Layer 5 of a small transformer language model trained on English Wikipedia (11 layers, counted from 0, width 96).
A neuron's activation on a vector x is ReLU(weights . x), where the dot is the dot product.

Input weights of the MLP neurons that the questions are about. A number n stands for (n - 128) times 0.0031.
n19: 135, 167, 137, 70, 155, 136, 168, 93, 162, 83, 118, 112, 152, 169, 89, 94, 168, 187, 48, 124, 156, 74, 57, 132, 158, 112, 122, 44, 155, 51, 104, 137, 133, 199, 149, 148, 198, 130, 88, 213, 99, 74, 147, 29, 118, 125, 148, 113, 148, 161, 139, 130, 129, 145, 69, 164, 130, 178, 153, 51, 106, 192, 142, 95, 123, 211, 52, 208, 97, 105, 214, 77, 131, 146, 138, 76, 178, 133, 63, 174, 73, 121, 125, 159, 160, 89, 62, 193, 139, 147, 127, 168, 127, 131, 97, 101
n42: 190, 115, 136, 85, 173, 198, 158, 163, 108, 128, 92, 62, 172, 85, 177, 107, 175, 117, 87, 134, 166, 128, 143, 39, 136, 116, 127, 132, 123, 104, 62, 182, 142, 141, 74, 158, 143, 100, 147, 73, 122, 102, 88, 153, 105, 166, 116, 176, 113, 98, 107, 142, 107, 142, 187, 137, 159, 160, 124, 156, 191, 129, 48, 142, 119, 158, 186, 124, 112, 181, 96, 108, 137, 76, 119, 155, 120, 126, 129, 153, 99, 144, 130, 115, 190, 136, 144, 83, 114, 203, 104, 121, 63, 65, 119, 114
n57: 128, 73, 113, 141, 75, 143, 117, 121, 139, 131, 144, 79, 133, 130, 160, 126, 94, 154, 86, 120, 135, 138, 147, 174, 94, 148, 155, 65, 164, 146, 125, 68, 145, 127, 76, 166, 128, 181, 150, 97, 97, 126, 128, 106, 117, 125, 146, 143, 251, 154, 147, 153, 141, 121, 164, 150, 213, 57, 143, 108, 140, 137, 42, 158, 234, 84, 74, 116, 172, 92, 165, 84, 84, 109, 169, 126, 144, 141, 61, 98, 97, 88, 74, 109, 152, 98, 121, 134, 156, 80, 163, 171, 116, 62, 201, 151
n115: 133, 116, 91, 139, 175, 26, 127, 81, 120, 188, 127, 159, 108, 145, 86, 151, 84, 160, 83, 110, 140, 143, 66, 103, 132, 78, 86, 170, 135, 137, 72, 116, 144, 150, 124, 161, 123, 122, 174, 154, 138, 192, 35, 116, 149, 159, 169, 85, 98, 64, 78, 137, 139, 141, 154, 147, 187, 143, 213, 105, 153, 132, 149, 174, 129, 91, 207, 118, 132, 120, 118, 92, 171, 153, 106, 169, 147, 138, 129, 71, 124, 126, 194, 97, 119, 149, 110, 147, 104, 76, 119, 141, 124, 116, 63, 155
n141: 173, 87, 88, 69, 185, 127, 141, 201, 101, 152, 139, 113, 175, 168, 94, 99, 155, 111, 74, 169, 134, 155, 143, 150, 112, 170, 189, 173, 97, 89, 164, 120, 135, 106, 162, 143, 145, 64, 94, 99, 136, 129, 188, 99, 113, 182, 161, 141, 186, 49, 73, 111, 142, 153, 158, 132, 186, 179, 157, 46, 156, 186, 50, 141, 156, 131, 103, 141, 125, 134, 87, 154, 95, 121, 70, 111, 106, 143, 112, 110, 88, 103, 195, 131, 87, 123, 149, 96, 104, 60, 158, 143, 127, 140, 151, 194
n239: 143, 111, 86, 115, 54, 146, 120, 100, 162, 131, 157, 143, 127, 75, 133, 89, 50, 83, 122, 102, 60, 153, 97, 171, 66, 119, 113, 137, 106, 141, 87, 109, 137, 152, 170, 125, 86, 173, 177, 164, 207, 120, 108, 130, 191, 122, 158, 166, 152, 85, 84, 155, 174, 160, 89, 86, 153, 92, 150, 112, 194, 60, 123, 129, 56, 131, 142, 135, 132, 121, 150, 87, 95, 57, 147, 133, 120, 126, 204, 120, 119, 159, 92, 177, 105, 105, 167, 136, 136, 92, 124, 82, 143, 196, 146, 136

Each question shows a token from some text and the vector x that enters the MLP there. A number n stands for (n - 128) times 0.047.

"ast": 76, 145, 196, 105, 110, 135, 125, 155, 104, 90, 178, 88, 141, 128, 96, 150, 107, 60, 157, 119, 116, 128, 178, 158, 92, 178, 145, 100, 135, 136, 169, 115, 116, 119, 92, 129, 141, 129, 51, 171, 128, 124, 128, 151, 137, 198, 125, 89, 133, 131, 154, 125, 134, 111, 102, 171, 133, 133, 108, 126, 61, 140, 152, 128, 121, 118, 139, 80, 100, 106, 80, 145, 122, 118, 120, 172, 124, 150, 145, 135, 123, 85, 118, 147, 105, 155, 135, 142, 135, 107, 131, 139, 185, 106, 125, 161
Which of these neurons fires most? n141

"\n": 85, 161, 120, 132, 194, 178, 111, 90, 84, 136, 112, 106, 140, 96, 163, 156, 133, 64, 92, 136, 159, 96, 135, 144, 124, 142, 113, 111, 153, 104, 97, 55, 133, 117, 96, 119, 143, 127, 122, 179, 111, 136, 155, 118, 115, 128, 154, 114, 94, 178, 160, 96, 141, 75, 126, 130, 147, 69, 135, 159, 76, 111, 159, 126, 71, 102, 123, 103, 120, 146, 113, 128, 190, 122, 105, 158, 142, 126, 139, 141, 133, 107, 154, 153, 151, 116, 171, 141, 131, 154, 148, 165, 166, 106, 134, 141
Which of these neurons fires most? n19

"n": 142, 154, 162, 91, 136, 112, 120, 139, 77, 129, 130, 164, 98, 165, 129, 117, 159, 83, 113, 121, 154, 114, 115, 136, 135, 133, 143, 110, 140, 65, 101, 106, 116, 151, 78, 151, 119, 134, 110, 137, 118, 119, 129, 98, 110, 144, 151, 141, 119, 137, 155, 110, 120, 79, 66, 141, 125, 123, 121, 124, 115, 161, 147, 166, 150, 60, 127, 104, 79, 101, 70, 132, 139, 170, 139, 103, 165, 192, 140, 138, 132, 167, 133, 148, 119, 166, 141, 127, 59, 139, 120, 150, 199, 184, 143, 137
Which neuron fires most, and how strongly? n19, at about 1.8

"k": 100, 90, 158, 105, 148, 159, 118, 133, 103, 114, 130, 106, 113, 155, 109, 156, 143, 54, 101, 130, 115, 101, 144, 125, 120, 141, 151, 143, 138, 145, 119, 160, 96, 122, 113, 109, 150, 170, 158, 113, 124, 148, 117, 102, 136, 144, 144, 136, 95, 98, 180, 117, 130, 107, 93, 172, 107, 135, 139, 120, 172, 135, 163, 97, 100, 106, 156, 106, 57, 123, 16, 174, 113, 129, 108, 182, 102, 138, 144, 114, 105, 142, 122, 141, 154, 141, 177, 155, 99, 122, 89, 139, 199, 154, 141, 162
The two highest activations, in order: n141, n42

" K": 74, 131, 147, 140, 153, 179, 153, 137, 111, 126, 121, 108, 107, 152, 143, 147, 150, 58, 78, 109, 104, 96, 138, 158, 109, 169, 164, 118, 130, 166, 95, 142, 114, 167, 101, 113, 116, 172, 125, 107, 140, 141, 109, 140, 119, 128, 121, 149, 111, 139, 178, 101, 112, 107, 136, 173, 154, 128, 112, 144, 106, 86, 151, 94, 73, 145, 160, 120, 63, 171, 87, 146, 152, 112, 79, 127, 118, 105, 95, 175, 127, 110, 146, 153, 133, 140, 106, 136, 100, 115, 125, 159, 167, 108, 170, 153
Which neuron fires most, and how strongly? n42, at about 1.5

" |": 85, 140, 165, 132, 148, 158, 157, 130, 73, 134, 132, 112, 113, 108, 140, 116, 137, 64, 128, 109, 97, 144, 163, 75, 156, 161, 93, 104, 110, 143, 113, 136, 134, 154, 116, 160, 151, 133, 143, 172, 116, 129, 154, 146, 74, 113, 111, 113, 71, 196, 105, 131, 149, 84, 130, 130, 153, 117, 95, 129, 129, 87, 182, 126, 83, 78, 142, 98, 99, 139, 82, 147, 129, 135, 160, 180, 127, 113, 151, 148, 152, 124, 111, 161, 145, 136, 138, 130, 97, 94, 156, 198, 151, 79, 133, 127
Which neuron fires most, and how strongly? n42, at about 0.91

"r": 124, 101, 166, 126, 128, 87, 129, 132, 94, 123, 119, 148, 153, 140, 83, 159, 163, 87, 155, 178, 122, 171, 131, 170, 124, 124, 85, 128, 95, 107, 102, 97, 124, 128, 117, 115, 99, 205, 102, 169, 90, 105, 139, 140, 148, 130, 142, 104, 91, 90, 196, 129, 139, 81, 116, 169, 121, 129, 99, 111, 116, 101, 196, 139, 156, 163, 86, 130, 117, 162, 80, 132, 166, 165, 118, 137, 130, 125, 131, 160, 127, 115, 81, 135, 119, 130, 134, 100, 132, 104, 117, 136, 167, 166, 111, 96
Which neuron fires most, and how strongly? n19, at about 0.15

"es": 98, 125, 172, 137, 124, 186, 100, 121, 103, 132, 142, 104, 191, 98, 84, 175, 123, 96, 129, 100, 121, 135, 141, 142, 108, 115, 122, 143, 143, 79, 127, 181, 150, 122, 131, 107, 165, 187, 115, 150, 145, 100, 124, 116, 121, 130, 194, 111, 145, 162, 174, 141, 153, 104, 101, 134, 153, 108, 117, 90, 110, 108, 143, 116, 128, 143, 139, 110, 116, 136, 69, 75, 105, 135, 123, 165, 69, 139, 125, 143, 120, 183, 157, 139, 141, 114, 119, 111, 77, 115, 155, 159, 158, 73, 137, 101
The three highest activations, in order: n19, n57, n42

" I": 79, 99, 123, 141, 138, 157, 155, 114, 75, 108, 144, 124, 88, 144, 104, 134, 142, 91, 164, 134, 113, 117, 151, 164, 105, 143, 130, 97, 137, 158, 132, 124, 150, 200, 88, 185, 103, 170, 146, 112, 154, 134, 151, 143, 110, 133, 127, 146, 116, 156, 186, 135, 116, 62, 136, 170, 146, 131, 155, 135, 117, 84, 131, 121, 56, 102, 151, 101, 94, 174, 84, 123, 137, 140, 78, 154, 123, 122, 88, 157, 126, 106, 135, 123, 142, 123, 132, 124, 87, 127, 155, 154, 167, 103, 113, 117
Which of these neurons fires most? n57